Layer 7 of a small transformer language model trained on English Wikipedia (18 layers, counted from 0, width 128).
A neuron's activation on a vector x is SiLU(gate . x + bias) times (in . x + bias), where the dot is the dot product.

Input weights of the MLP neurons that the questions are about. A number n stands for (n - 128) times 0.0036.
n3 gate (bias -0.090): 179, 124, 147, 176, 122, 143, 94, 164, 82, 158, 136, 157, 84, 152, 133, 70, 145, 108, 86, 139, 160, 105, 100, 141, 176, 131, 137, 125, 121, 145, 138, 118, 76, 126, 94, 150, 123, 95, 147, 157, 131, 132, 97, 93, 118, 116, 133, 57, 120, 93, 161, 78, 164, 150, 175, 173, 202, 106, 110, 127, 74, 126, 138, 151, 180, 121, 138, 139, 109, 139, 129, 123, 131, 83, 132, 177, 128, 88, 96, 200, 196, 154, 123, 114, 135, 123, 129, 140, 164, 62, 151, 173, 89, 106, 154, 104, 111, 139, 106, 150, 108, 151, 107, 199, 166, 107, 163, 107, 103, 78, 144, 88, 132, 123, 209, 147, 151, 187, 156, 146, 164, 173, 115, 138, 132, 125, 101, 180
n38 gate (bias -0.098): 177, 114, 121, 209, 142, 82, 140, 97, 110, 185, 65, 190, 98, 170, 84, 119, 161, 120, 184, 151, 126, 169, 145, 103, 144, 80, 131, 165, 94, 143, 129, 107, 170, 111, 129, 94, 119, 98, 143, 102, 113, 98, 121, 137, 181, 81, 87, 135, 95, 165, 156, 138, 136, 153, 199, 170, 52, 117, 153, 135, 146, 111, 207, 167, 125, 72, 74, 126, 114, 107, 78, 110, 212, 8, 124, 150, 89, 29, 203, 74, 157, 127, 188, 55, 118, 162, 128, 109, 122, 109, 142, 126, 143, 130, 171, 115, 162, 139, 134, 154, 128, 126, 111, 144, 179, 113, 122, 95, 145, 138, 140, 142, 154, 132, 97, 197, 148, 153, 124, 155, 131, 100, 131, 114, 177, 119, 196, 139
n59 gate (bias -0.136): 106, 51, 143, 126, 122, 92, 98, 136, 123, 52, 77, 124, 134, 89, 98, 105, 176, 92, 64, 166, 120, 92, 139, 118, 125, 110, 137, 92, 77, 183, 111, 102, 150, 54, 164, 145, 105, 125, 122, 100, 86, 82, 128, 164, 106, 173, 181, 129, 161, 169, 53, 119, 163, 114, 161, 91, 181, 127, 159, 119, 127, 160, 107, 147, 159, 180, 116, 103, 85, 152, 147, 202, 128, 76, 135, 153, 118, 110, 118, 95, 99, 163, 56, 108, 103, 141, 149, 117, 91, 130, 136, 90, 192, 65, 70, 123, 120, 101, 179, 121, 137, 97, 54, 228, 121, 135, 135, 103, 70, 123, 140, 178, 100, 159, 180, 139, 89, 137, 110, 133, 143, 138, 132, 119, 136, 141, 88, 129
n64 gate (bias -0.087): 165, 121, 164, 115, 85, 92, 123, 162, 153, 145, 64, 160, 92, 128, 148, 145, 87, 145, 149, 120, 125, 144, 108, 142, 100, 151, 67, 82, 154, 136, 152, 49, 113, 147, 146, 121, 116, 183, 129, 150, 169, 112, 60, 135, 136, 96, 144, 97, 109, 155, 197, 68, 109, 109, 156, 143, 148, 183, 132, 134, 127, 121, 169, 127, 159, 94, 160, 73, 92, 112, 162, 109, 103, 100, 129, 144, 118, 44, 163, 108, 143, 150, 144, 114, 158, 158, 146, 123, 101, 168, 97, 144, 97, 69, 118, 107, 129, 146, 103, 154, 163, 136, 143, 167, 131, 129, 131, 138, 105, 79, 87, 166, 114, 99, 47, 134, 201, 171, 95, 128, 148, 141, 120, 115, 120, 174, 166, 166
n95 gate (bias -0.153): 185, 142, 153, 164, 119, 148, 147, 138, 68, 126, 58, 148, 143, 137, 184, 145, 188, 142, 99, 167, 162, 221, 177, 137, 132, 117, 85, 98, 110, 175, 172, 115, 121, 78, 107, 164, 91, 141, 122, 179, 103, 84, 29, 147, 124, 138, 126, 132, 100, 128, 146, 107, 143, 111, 134, 85, 204, 137, 160, 30, 73, 132, 200, 162, 81, 128, 85, 154, 125, 75, 163, 117, 161, 161, 189, 149, 160, 122, 100, 84, 150, 123, 197, 132, 88, 105, 94, 185, 70, 90, 101, 145, 98, 75, 183, 108, 150, 170, 118, 144, 105, 150, 194, 65, 177, 107, 113, 158, 165, 190, 126, 91, 172, 104, 98, 146, 107, 151, 108, 86, 88, 128, 85, 154, 121, 141, 179, 107
n237 gate (bias -0.023): 96, 78, 145, 184, 115, 138, 182, 157, 107, 103, 162, 74, 121, 132, 94, 145, 117, 83, 144, 134, 157, 117, 155, 131, 78, 118, 113, 120, 86, 132, 109, 143, 129, 154, 144, 121, 103, 133, 76, 115, 125, 107, 119, 108, 179, 93, 142, 33, 83, 131, 158, 103, 136, 79, 140, 159, 96, 61, 137, 84, 149, 169, 122, 82, 146, 106, 121, 102, 120, 100, 116, 112, 100, 110, 115, 182, 145, 64, 98, 115, 199, 147, 173, 134, 103, 166, 143, 156, 132, 85, 155, 159, 115, 107, 112, 137, 132, 189, 119, 136, 117, 138, 120, 186, 104, 156, 180, 84, 83, 137, 158, 100, 99, 162, 146, 197, 130, 98, 152, 98, 119, 159, 113, 148, 70, 134, 82, 119
n3 in (bias 0.043): 103, 113, 143, 150, 64, 76, 71, 130, 135, 156, 170, 180, 134, 106, 119, 115, 108, 60, 154, 102, 134, 106, 119, 149, 152, 107, 151, 96, 141, 115, 103, 106, 153, 145, 136, 114, 174, 106, 157, 184, 139, 110, 164, 98, 220, 106, 87, 76, 132, 127, 153, 144, 131, 101, 100, 163, 136, 137, 111, 88, 151, 117, 139, 160, 174, 88, 80, 64, 161, 148, 93, 129, 155, 109, 119, 133, 108, 152, 163, 189, 190, 165, 110, 108, 128, 58, 78, 147, 149, 162, 135, 150, 102, 105, 128, 97, 191, 74, 68, 131, 98, 143, 146, 143, 146, 67, 125, 115, 139, 144, 152, 146, 143, 149, 73, 115, 159, 125, 133, 105, 132, 172, 133, 136, 92, 117, 161, 138
n38 in (bias -0.011): 122, 77, 130, 107, 121, 170, 120, 101, 146, 156, 141, 123, 119, 87, 131, 51, 141, 103, 159, 113, 159, 160, 150, 163, 147, 153, 127, 72, 214, 202, 125, 114, 99, 121, 125, 181, 88, 136, 159, 165, 145, 102, 70, 155, 117, 100, 108, 169, 127, 118, 136, 120, 87, 48, 153, 127, 134, 165, 130, 96, 81, 163, 195, 129, 130, 58, 164, 96, 154, 190, 123, 44, 145, 163, 138, 123, 78, 99, 141, 138, 128, 172, 109, 106, 155, 72, 145, 152, 164, 142, 102, 168, 124, 75, 106, 122, 119, 197, 56, 113, 92, 154, 95, 195, 116, 134, 152, 111, 113, 159, 101, 142, 163, 172, 116, 116, 178, 54, 68, 125, 104, 175, 152, 95, 144, 194, 145, 160
n59 in (bias -0.032): 171, 109, 90, 128, 155, 67, 178, 150, 147, 122, 47, 93, 84, 103, 98, 204, 84, 111, 138, 119, 170, 79, 126, 100, 133, 116, 142, 106, 73, 92, 157, 129, 121, 155, 133, 163, 141, 107, 98, 87, 101, 115, 145, 150, 142, 146, 122, 124, 101, 130, 122, 135, 122, 121, 128, 143, 174, 169, 109, 112, 114, 95, 144, 166, 165, 153, 122, 131, 149, 73, 53, 169, 103, 88, 185, 147, 114, 119, 126, 99, 92, 178, 134, 133, 127, 116, 144, 160, 98, 173, 120, 79, 81, 103, 110, 127, 120, 117, 146, 109, 134, 82, 169, 144, 62, 131, 111, 105, 134, 188, 146, 88, 146, 136, 121, 180, 147, 125, 73, 122, 185, 111, 92, 145, 122, 162, 84, 139
n64 in (bias -0.017): 90, 113, 89, 158, 103, 125, 110, 118, 136, 110, 147, 137, 64, 144, 126, 166, 97, 112, 141, 149, 102, 94, 76, 116, 96, 152, 100, 135, 148, 140, 135, 111, 177, 102, 117, 113, 101, 149, 117, 153, 122, 151, 112, 126, 125, 121, 170, 173, 104, 126, 96, 108, 127, 116, 86, 152, 151, 129, 193, 132, 157, 70, 170, 146, 99, 89, 123, 109, 122, 134, 73, 123, 165, 146, 151, 92, 222, 154, 136, 126, 120, 199, 132, 131, 103, 181, 149, 152, 156, 78, 170, 88, 137, 152, 158, 135, 156, 147, 135, 132, 148, 146, 126, 185, 119, 142, 103, 151, 136, 152, 137, 172, 168, 160, 137, 147, 128, 146, 99, 147, 142, 115, 51, 99, 133, 124, 110, 173
n95 in (bias -0.025): 94, 173, 203, 176, 142, 107, 177, 57, 108, 142, 104, 145, 85, 152, 160, 163, 114, 155, 112, 137, 109, 122, 155, 153, 182, 102, 131, 113, 143, 114, 160, 128, 142, 109, 110, 123, 165, 156, 145, 140, 143, 109, 118, 114, 137, 163, 117, 115, 135, 104, 116, 124, 168, 83, 115, 96, 183, 104, 108, 112, 119, 181, 158, 116, 143, 175, 158, 130, 150, 148, 105, 130, 136, 116, 149, 78, 133, 174, 174, 101, 161, 76, 124, 80, 91, 92, 119, 134, 120, 126, 132, 101, 115, 107, 98, 119, 135, 155, 96, 111, 160, 169, 126, 113, 133, 133, 146, 108, 172, 150, 68, 163, 136, 175, 131, 129, 157, 122, 106, 142, 76, 146, 79, 94, 82, 122, 171, 105
n237 in (bias 0.049): 140, 161, 136, 89, 149, 85, 103, 123, 131, 164, 90, 129, 135, 162, 164, 150, 139, 129, 145, 147, 96, 84, 123, 164, 135, 116, 110, 88, 200, 111, 105, 135, 121, 116, 158, 96, 123, 92, 143, 174, 178, 161, 119, 141, 143, 144, 162, 158, 197, 196, 114, 133, 154, 104, 109, 116, 82, 115, 112, 156, 112, 118, 139, 133, 106, 122, 106, 149, 130, 129, 117, 110, 97, 163, 104, 123, 98, 177, 127, 131, 114, 80, 103, 158, 118, 90, 132, 63, 174, 148, 135, 160, 161, 166, 156, 114, 183, 115, 146, 134, 132, 150, 105, 57, 178, 124, 83, 119, 109, 100, 146, 130, 132, 131, 100, 140, 133, 91, 88, 155, 142, 158, 201, 91, 197, 135, 156, 84

Each question shows a token from some text and the vector x that enters the MLP there. A number n stands for (n - 128) times 0.044.

"ain": 131, 149, 119, 148, 128, 88, 106, 145, 128, 117, 140, 133, 130, 148, 151, 104, 131, 142, 168, 108, 137, 140, 109, 104, 168, 155, 106, 140, 129, 102, 134, 110, 143, 202, 161, 133, 162, 135, 166, 134, 130, 141, 119, 123, 148, 146, 128, 124, 107, 120, 120, 139, 124, 131, 110, 138, 142, 130, 115, 125, 105, 138, 100, 135, 129, 121, 107, 134, 115, 107, 120, 120, 112, 140, 105, 163, 155, 159, 133, 157, 164, 106, 130, 133, 177, 140, 101, 124, 135, 124, 112, 106, 132, 162, 132, 75, 127, 152, 128, 108, 158, 90, 147, 116, 125, 98, 128, 113, 151, 123, 127, 139, 118, 102, 123, 146, 115, 128, 139, 162, 192, 135, 141, 133, 96, 99, 126, 145
The most active neuron and its activation: n3, at about 2.1

" |": 144, 127, 141, 114, 129, 130, 124, 123, 124, 111, 114, 145, 105, 149, 147, 102, 142, 127, 142, 139, 131, 118, 137, 125, 128, 166, 128, 137, 134, 144, 123, 150, 117, 205, 156, 142, 134, 129, 140, 128, 136, 115, 133, 113, 130, 124, 116, 123, 132, 110, 129, 124, 117, 106, 120, 108, 107, 102, 133, 121, 139, 132, 128, 108, 139, 116, 146, 132, 119, 128, 115, 110, 148, 99, 43, 114, 126, 128, 144, 120, 115, 110, 130, 145, 128, 129, 121, 120, 132, 130, 126, 138, 137, 116, 132, 125, 132, 163, 129, 141, 145, 124, 133, 132, 119, 128, 129, 119, 116, 136, 118, 146, 132, 143, 119, 125, 127, 123, 133, 111, 118, 121, 113, 110, 123, 123, 143, 139
The most active neuron and its activation: n38, at about 1

"els": 151, 147, 84, 160, 110, 174, 126, 106, 139, 168, 148, 113, 122, 105, 124, 128, 107, 113, 125, 138, 143, 109, 129, 137, 134, 163, 133, 110, 126, 125, 128, 125, 127, 226, 129, 146, 144, 124, 111, 90, 136, 126, 141, 138, 122, 141, 135, 112, 124, 122, 142, 177, 118, 105, 162, 128, 119, 121, 126, 118, 135, 121, 111, 125, 156, 143, 112, 102, 117, 119, 133, 128, 87, 107, 80, 133, 129, 146, 123, 134, 142, 125, 141, 144, 111, 132, 139, 102, 153, 134, 108, 137, 132, 139, 156, 131, 111, 124, 120, 112, 121, 133, 125, 152, 132, 142, 131, 108, 101, 121, 137, 109, 123, 109, 125, 108, 143, 124, 134, 108, 132, 122, 179, 122, 129, 136, 122, 111
The neuron with the highest activation: n237

" app": 148, 103, 137, 127, 116, 145, 121, 116, 120, 122, 118, 172, 103, 115, 127, 114, 163, 147, 129, 126, 134, 130, 104, 132, 144, 176, 148, 125, 113, 118, 101, 102, 119, 177, 107, 165, 126, 120, 133, 129, 155, 134, 106, 108, 109, 133, 122, 145, 142, 135, 124, 140, 134, 129, 102, 164, 105, 160, 154, 144, 129, 93, 151, 124, 155, 126, 143, 154, 127, 131, 168, 118, 160, 153, 112, 143, 132, 98, 157, 126, 113, 132, 134, 138, 129, 111, 154, 142, 114, 142, 132, 127, 138, 112, 127, 112, 142, 115, 82, 119, 130, 74, 113, 153, 103, 120, 122, 160, 163, 152, 152, 155, 159, 117, 97, 159, 117, 126, 125, 164, 118, 133, 139, 129, 156, 169, 104, 136
The neuron with the highest activation: n38

" May": 135, 144, 109, 117, 118, 125, 126, 107, 136, 89, 127, 113, 126, 114, 151, 122, 145, 129, 92, 126, 108, 113, 119, 126, 133, 163, 140, 124, 117, 151, 132, 149, 126, 128, 132, 84, 115, 127, 138, 106, 127, 152, 153, 91, 98, 160, 111, 125, 86, 124, 109, 116, 127, 134, 77, 132, 125, 149, 128, 122, 152, 81, 118, 122, 95, 133, 143, 145, 112, 138, 117, 125, 81, 140, 86, 136, 166, 149, 141, 153, 121, 145, 147, 128, 125, 139, 110, 122, 181, 64, 137, 125, 147, 126, 133, 104, 124, 116, 160, 126, 107, 72, 140, 134, 104, 166, 125, 143, 108, 149, 142, 122, 107, 81, 131, 121, 100, 129, 147, 140, 163, 137, 134, 123, 105, 131, 107, 119
The three highest activations, in order: n95, n3, n38

" g": 140, 107, 148, 123, 122, 128, 131, 101, 124, 166, 120, 142, 118, 149, 120, 111, 151, 109, 150, 138, 126, 112, 122, 121, 137, 143, 140, 114, 141, 129, 92, 105, 136, 220, 159, 137, 147, 115, 118, 153, 106, 119, 118, 128, 86, 100, 161, 140, 146, 142, 158, 111, 121, 87, 104, 124, 124, 140, 130, 128, 106, 156, 143, 132, 124, 142, 151, 166, 128, 113, 142, 124, 155, 159, 118, 122, 126, 144, 128, 142, 111, 119, 131, 142, 119, 124, 145, 123, 100, 129, 125, 108, 140, 102, 128, 121, 116, 141, 104, 106, 133, 134, 147, 122, 105, 110, 137, 115, 123, 163, 127, 130, 142, 118, 127, 125, 98, 128, 109, 137, 127, 124, 146, 117, 123, 139, 123, 115
The two highest activations, in order: n95, n3

"2": 124, 132, 154, 128, 126, 138, 131, 116, 122, 136, 126, 162, 126, 137, 141, 142, 132, 140, 134, 132, 120, 127, 164, 125, 131, 159, 110, 121, 117, 129, 146, 144, 139, 121, 128, 144, 132, 124, 135, 126, 120, 131, 168, 102, 105, 141, 158, 125, 121, 107, 116, 136, 132, 101, 100, 112, 89, 110, 137, 115, 142, 104, 134, 121, 119, 131, 141, 120, 113, 116, 122, 110, 129, 120, 67, 116, 140, 118, 113, 121, 151, 139, 127, 129, 120, 134, 141, 134, 148, 144, 105, 128, 142, 115, 132, 128, 113, 165, 111, 112, 148, 127, 115, 113, 126, 143, 150, 141, 139, 157, 129, 130, 136, 132, 132, 125, 126, 126, 115, 140, 144, 154, 120, 111, 119, 124, 131, 134
The most active neuron and its activation: n59, at about 0.27

"°": 116, 133, 142, 144, 119, 117, 133, 182, 143, 127, 133, 121, 101, 125, 135, 120, 143, 102, 140, 142, 100, 143, 147, 129, 129, 161, 108, 150, 143, 117, 108, 135, 117, 167, 157, 110, 120, 135, 145, 146, 116, 144, 145, 133, 96, 133, 119, 129, 123, 133, 137, 103, 110, 155, 128, 161, 128, 139, 119, 114, 113, 138, 122, 116, 125, 138, 110, 140, 153, 157, 119, 117, 125, 106, 78, 154, 147, 137, 126, 121, 102, 104, 140, 141, 138, 142, 110, 120, 147, 155, 110, 163, 115, 110, 126, 128, 120, 146, 130, 112, 126, 69, 147, 98, 127, 140, 140, 177, 109, 136, 136, 140, 124, 103, 142, 138, 137, 112, 154, 71, 149, 136, 66, 122, 131, 116, 93, 147
The most active neuron and its activation: n95, at about 0.5

"ag": 109, 120, 162, 127, 125, 171, 119, 156, 140, 78, 139, 104, 128, 126, 133, 105, 139, 119, 127, 140, 65, 144, 96, 117, 98, 195, 165, 179, 114, 150, 134, 152, 138, 171, 113, 173, 177, 132, 129, 159, 132, 119, 135, 114, 112, 109, 151, 127, 122, 145, 114, 125, 111, 146, 86, 164, 134, 114, 113, 126, 118, 71, 129, 131, 139, 107, 163, 131, 131, 138, 104, 121, 108, 109, 127, 112, 133, 136, 122, 150, 101, 151, 153, 144, 119, 122, 116, 88, 124, 132, 96, 105, 109, 119, 131, 127, 118, 145, 96, 134, 110, 107, 126, 122, 118, 140, 124, 160, 159, 144, 158, 142, 119, 143, 155, 117, 138, 133, 134, 155, 157, 127, 72, 121, 147, 121, 97, 143
The two highest activations, in order: n237, n95

"1": 141, 127, 113, 104, 121, 127, 123, 133, 137, 103, 111, 114, 115, 131, 132, 103, 129, 109, 150, 127, 120, 125, 125, 126, 120, 141, 131, 123, 122, 127, 128, 132, 148, 132, 134, 127, 115, 135, 132, 133, 125, 117, 130, 118, 128, 135, 114, 120, 122, 115, 131, 117, 134, 121, 117, 130, 125, 124, 139, 127, 106, 116, 120, 120, 132, 123, 134, 134, 119, 108, 129, 117, 142, 126, 79, 126, 129, 128, 134, 112, 118, 118, 159, 137, 108, 111, 146, 128, 144, 134, 135, 129, 121, 120, 126, 107, 133, 120, 109, 101, 127, 133, 126, 107, 135, 127, 159, 119, 128, 155, 127, 131, 121, 122, 124, 131, 117, 108, 113, 126, 130, 159, 137, 132, 127, 132, 127, 137
The neuron with the highest activation: n237

" January": 120, 143, 108, 123, 125, 135, 125, 109, 124, 108, 135, 153, 131, 120, 154, 135, 136, 153, 120, 139, 131, 134, 119, 120, 128, 151, 148, 129, 134, 158, 110, 131, 125, 134, 112, 94, 123, 130, 141, 106, 139, 141, 167, 113, 101, 147, 125, 116, 84, 138, 95, 98, 137, 131, 69, 136, 113, 147, 136, 103, 126, 99, 130, 125, 85, 134, 141, 129, 97, 158, 132, 113, 108, 164, 67, 112, 160, 143, 146, 123, 124, 152, 138, 122, 123, 127, 115, 151, 181, 72, 127, 138, 151, 119, 127, 125, 117, 148, 158, 120, 117, 94, 132, 149, 112, 177, 131, 133, 82, 136, 131, 133, 105, 99, 132, 137, 107, 115, 139, 154, 150, 138, 131, 137, 102, 119, 119, 119
The two highest activations, in order: n3, n95

"ri": 116, 138, 89, 119, 125, 126, 128, 147, 122, 110, 119, 149, 97, 127, 105, 135, 103, 113, 111, 114, 115, 105, 132, 125, 110, 190, 103, 118, 97, 113, 159, 122, 143, 169, 148, 110, 147, 104, 162, 137, 126, 136, 136, 119, 122, 141, 115, 130, 143, 118, 158, 149, 165, 100, 78, 122, 165, 134, 107, 105, 133, 129, 118, 131, 145, 113, 106, 139, 106, 93, 101, 110, 154, 139, 116, 95, 117, 142, 94, 155, 110, 157, 155, 173, 120, 161, 112, 144, 127, 133, 92, 120, 101, 127, 134, 124, 136, 113, 139, 114, 135, 139, 126, 120, 173, 114, 129, 125, 83, 118, 165, 135, 129, 105, 130, 168, 97, 100, 154, 170, 132, 133, 105, 155, 156, 90, 104, 129
The neuron with the highest activation: n38

" ad": 146, 127, 115, 135, 130, 115, 111, 105, 124, 107, 127, 144, 109, 129, 140, 121, 134, 144, 121, 125, 117, 145, 128, 119, 150, 160, 118, 133, 130, 127, 124, 104, 132, 200, 97, 155, 101, 132, 178, 100, 102, 119, 119, 158, 141, 129, 135, 121, 112, 98, 130, 132, 120, 114, 136, 111, 165, 134, 125, 103, 113, 117, 117, 130, 137, 115, 141, 154, 112, 141, 144, 100, 158, 138, 113, 168, 145, 143, 156, 101, 120, 119, 88, 79, 128, 89, 139, 149, 82, 119, 111, 130, 133, 131, 128, 79, 148, 130, 140, 118, 144, 119, 130, 132, 140, 121, 117, 74, 118, 142, 109, 145, 136, 118, 138, 163, 95, 133, 102, 167, 100, 129, 137, 128, 120, 112, 113, 169
The neuron with the highest activation: n95

" ": 134, 104, 124, 117, 118, 136, 117, 126, 115, 161, 148, 186, 114, 148, 138, 134, 110, 123, 134, 137, 137, 122, 146, 131, 154, 184, 153, 116, 114, 141, 154, 153, 126, 111, 138, 141, 119, 117, 134, 115, 148, 134, 138, 110, 115, 137, 130, 131, 107, 117, 104, 134, 122, 91, 100, 129, 108, 120, 129, 97, 136, 69, 124, 130, 136, 125, 124, 105, 100, 125, 122, 105, 135, 103, 77, 144, 122, 101, 122, 121, 145, 122, 123, 106, 127, 130, 131, 104, 141, 137, 137, 128, 171, 122, 123, 127, 112, 149, 126, 142, 128, 106, 130, 148, 114, 135, 140, 144, 133, 171, 142, 150, 120, 117, 130, 108, 137, 133, 122, 127, 135, 133, 127, 117, 111, 108, 130, 134
The most active neuron and its activation: n38, at about 1.4

" years": 140, 132, 87, 104, 110, 145, 104, 112, 136, 97, 128, 147, 117, 117, 134, 152, 127, 148, 107, 146, 131, 131, 94, 128, 136, 149, 120, 115, 109, 106, 115, 108, 104, 136, 89, 134, 144, 139, 144, 136, 114, 142, 147, 123, 99, 117, 134, 108, 99, 135, 144, 118, 115, 130, 138, 122, 157, 132, 118, 144, 106, 103, 118, 119, 121, 163, 145, 134, 119, 119, 132, 104, 97, 146, 70, 141, 140, 146, 120, 131, 131, 96, 147, 142, 142, 139, 117, 132, 140, 95, 72, 119, 148, 116, 116, 119, 115, 97, 150, 122, 155, 108, 125, 85, 143, 153, 139, 135, 89, 125, 91, 125, 131, 93, 113, 125, 88, 125, 133, 163, 151, 143, 143, 111, 112, 122, 116, 130
The neuron with the highest activation: n95

"ro": 144, 123, 136, 127, 113, 111, 117, 114, 147, 116, 147, 161, 113, 134, 121, 97, 123, 139, 180, 132, 56, 148, 126, 119, 139, 164, 126, 126, 138, 140, 120, 131, 102, 153, 99, 139, 64, 132, 134, 114, 124, 153, 126, 136, 96, 151, 93, 122, 120, 142, 103, 124, 152, 85, 62, 145, 101, 113, 120, 136, 153, 78, 140, 133, 140, 116, 143, 154, 116, 125, 105, 124, 150, 160, 125, 103, 114, 147, 146, 96, 166, 115, 128, 149, 104, 165, 104, 134, 89, 175, 138, 116, 127, 139, 117, 92, 140, 130, 133, 123, 160, 95, 80, 137, 146, 88, 128, 126, 103, 136, 137, 178, 131, 138, 105, 106, 150, 111, 113, 107, 109, 129, 110, 121, 139, 88, 107, 121
The three highest activations, in order: n64, n59, n38

" An": 117, 112, 124, 117, 106, 129, 124, 99, 116, 102, 126, 99, 120, 135, 154, 99, 137, 121, 125, 143, 114, 155, 134, 135, 130, 164, 135, 141, 108, 136, 99, 133, 93, 227, 134, 136, 145, 144, 93, 121, 154, 138, 152, 122, 137, 119, 112, 129, 127, 127, 113, 112, 111, 157, 82, 119, 140, 136, 120, 105, 102, 114, 159, 134, 126, 138, 160, 132, 103, 130, 124, 121, 121, 145, 86, 119, 153, 142, 116, 118, 111, 124, 128, 109, 139, 137, 157, 123, 104, 105, 145, 111, 144, 134, 125, 132, 106, 116, 111, 138, 137, 137, 124, 108, 108, 121, 121, 128, 130, 145, 150, 109, 113, 151, 147, 102, 119, 116, 131, 136, 139, 119, 113, 137, 90, 119, 130, 125
The neuron with the highest activation: n3

" p": 133, 125, 146, 130, 122, 126, 133, 121, 126, 135, 142, 140, 107, 139, 141, 96, 144, 124, 114, 146, 129, 106, 119, 114, 129, 161, 149, 119, 140, 105, 133, 111, 122, 204, 123, 146, 102, 120, 120, 118, 149, 101, 115, 117, 123, 111, 132, 140, 150, 148, 123, 135, 95, 108, 121, 114, 121, 119, 135, 128, 127, 105, 143, 128, 152, 118, 137, 157, 123, 143, 114, 136, 142, 138, 122, 123, 142, 128, 122, 112, 95, 120, 163, 123, 107, 114, 150, 143, 120, 133, 127, 111, 122, 96, 121, 121, 145, 127, 100, 125, 107, 99, 132, 129, 112, 135, 125, 117, 132, 178, 127, 144, 135, 132, 104, 133, 122, 121, 107, 146, 149, 123, 126, 128, 153, 127, 109, 138
The two highest activations, in order: n64, n38

"0": 152, 119, 106, 160, 105, 130, 125, 116, 126, 157, 119, 100, 90, 117, 121, 122, 104, 142, 154, 129, 117, 135, 111, 125, 114, 126, 135, 137, 127, 129, 104, 117, 138, 165, 116, 126, 128, 132, 152, 137, 131, 125, 152, 130, 103, 136, 120, 119, 134, 136, 127, 148, 110, 144, 118, 132, 153, 114, 117, 134, 145, 107, 118, 124, 133, 107, 130, 150, 130, 116, 134, 112, 127, 118, 73, 113, 123, 131, 140, 131, 134, 117, 125, 124, 103, 139, 109, 135, 140, 117, 126, 131, 146, 117, 135, 142, 143, 119, 108, 143, 121, 118, 105, 159, 118, 136, 154, 116, 124, 150, 134, 115, 123, 118, 116, 143, 145, 128, 143, 135, 106, 152, 108, 144, 127, 153, 135, 139
The neuron with the highest activation: n3

"av": 143, 134, 112, 151, 142, 146, 129, 151, 135, 96, 146, 147, 103, 107, 111, 116, 136, 83, 145, 138, 121, 102, 106, 118, 102, 195, 107, 107, 114, 90, 123, 127, 130, 163, 126, 99, 132, 137, 120, 145, 158, 110, 124, 119, 104, 140, 158, 133, 124, 131, 154, 153, 112, 111, 64, 140, 106, 146, 129, 109, 126, 93, 133, 128, 111, 106, 108, 178, 144, 159, 100, 168, 109, 143, 125, 144, 145, 139, 104, 127, 174, 110, 167, 191, 90, 141, 121, 118, 148, 130, 114, 125, 156, 164, 144, 150, 105, 175, 109, 99, 138, 144, 147, 132, 145, 119, 124, 107, 114, 137, 144, 134, 149, 103, 150, 148, 127, 120, 111, 152, 125, 118, 130, 126, 145, 130, 149, 119
The neuron with the highest activation: n237

"emb": 139, 132, 119, 103, 126, 127, 108, 112, 154, 116, 112, 177, 92, 92, 148, 147, 143, 113, 134, 94, 150, 119, 97, 114, 149, 158, 147, 110, 121, 120, 135, 120, 169, 159, 106, 154, 178, 137, 172, 94, 131, 102, 127, 148, 87, 143, 112, 129, 101, 158, 162, 142, 127, 132, 73, 159, 128, 186, 119, 85, 103, 113, 134, 124, 152, 94, 98, 141, 104, 111, 110, 112, 114, 118, 127, 99, 145, 143, 120, 164, 139, 140, 122, 78, 100, 110, 155, 172, 144, 144, 58, 137, 124, 129, 141, 120, 166, 135, 137, 119, 124, 113, 142, 129, 131, 120, 119, 103, 134, 134, 155, 136, 135, 140, 132, 136, 143, 146, 133, 163, 142, 128, 112, 117, 144, 123, 128, 149
The two highest activations, in order: n64, n3

" H": 130, 118, 115, 128, 101, 106, 117, 113, 136, 114, 129, 115, 135, 140, 117, 125, 126, 135, 154, 133, 92, 113, 146, 130, 144, 137, 128, 126, 140, 127, 74, 144, 132, 228, 154, 133, 128, 114, 119, 116, 152, 127, 128, 108, 145, 136, 129, 146, 126, 117, 125, 124, 119, 138, 127, 123, 148, 103, 116, 127, 115, 126, 142, 129, 128, 127, 158, 139, 123, 134, 128, 129, 119, 122, 118, 121, 137, 143, 119, 157, 93, 118, 129, 116, 127, 127, 133, 142, 146, 136, 147, 130, 132, 114, 137, 129, 143, 95, 130, 122, 156, 148, 151, 110, 138, 135, 125, 130, 127, 174, 132, 120, 130, 115, 112, 95, 141, 112, 138, 129, 137, 123, 138, 111, 120, 104, 122, 111
The neuron with the highest activation: n38

" km": 126, 143, 151, 137, 132, 143, 122, 133, 112, 145, 131, 135, 105, 146, 119, 105, 135, 98, 161, 117, 103, 121, 100, 140, 123, 147, 159, 139, 134, 123, 125, 132, 88, 192, 138, 98, 138, 124, 124, 141, 163, 159, 143, 127, 93, 119, 114, 113, 129, 128, 121, 143, 103, 127, 145, 129, 111, 148, 127, 132, 156, 106, 134, 133, 141, 124, 116, 109, 128, 177, 63, 114, 128, 137, 81, 128, 121, 117, 133, 155, 124, 126, 148, 186, 133, 99, 112, 149, 157, 114, 143, 142, 140, 122, 136, 114, 130, 109, 123, 105, 137, 115, 117, 143, 116, 120, 138, 148, 114, 129, 110, 112, 137, 95, 124, 93, 91, 127, 122, 132, 113, 137, 136, 140, 166, 117, 80, 137
The most active neuron and its activation: n3, at about 1.9

"9": 128, 137, 131, 122, 120, 111, 101, 121, 114, 102, 137, 145, 106, 159, 144, 127, 98, 109, 142, 117, 141, 127, 134, 130, 132, 169, 130, 121, 132, 139, 114, 147, 129, 115, 142, 125, 128, 121, 146, 125, 132, 108, 156, 107, 110, 155, 104, 126, 109, 132, 112, 140, 124, 107, 122, 130, 108, 134, 141, 121, 135, 116, 132, 122, 125, 126, 138, 131, 104, 120, 136, 113, 130, 119, 69, 109, 133, 141, 130, 110, 124, 145, 132, 140, 115, 133, 148, 131, 138, 124, 127, 151, 141, 108, 130, 109, 134, 134, 129, 120, 150, 125, 130, 123, 118, 161, 151, 124, 100, 155, 147, 130, 120, 118, 123, 141, 128, 139, 118, 127, 153, 153, 127, 109, 116, 122, 148, 124
The two highest activations, in order: n237, n64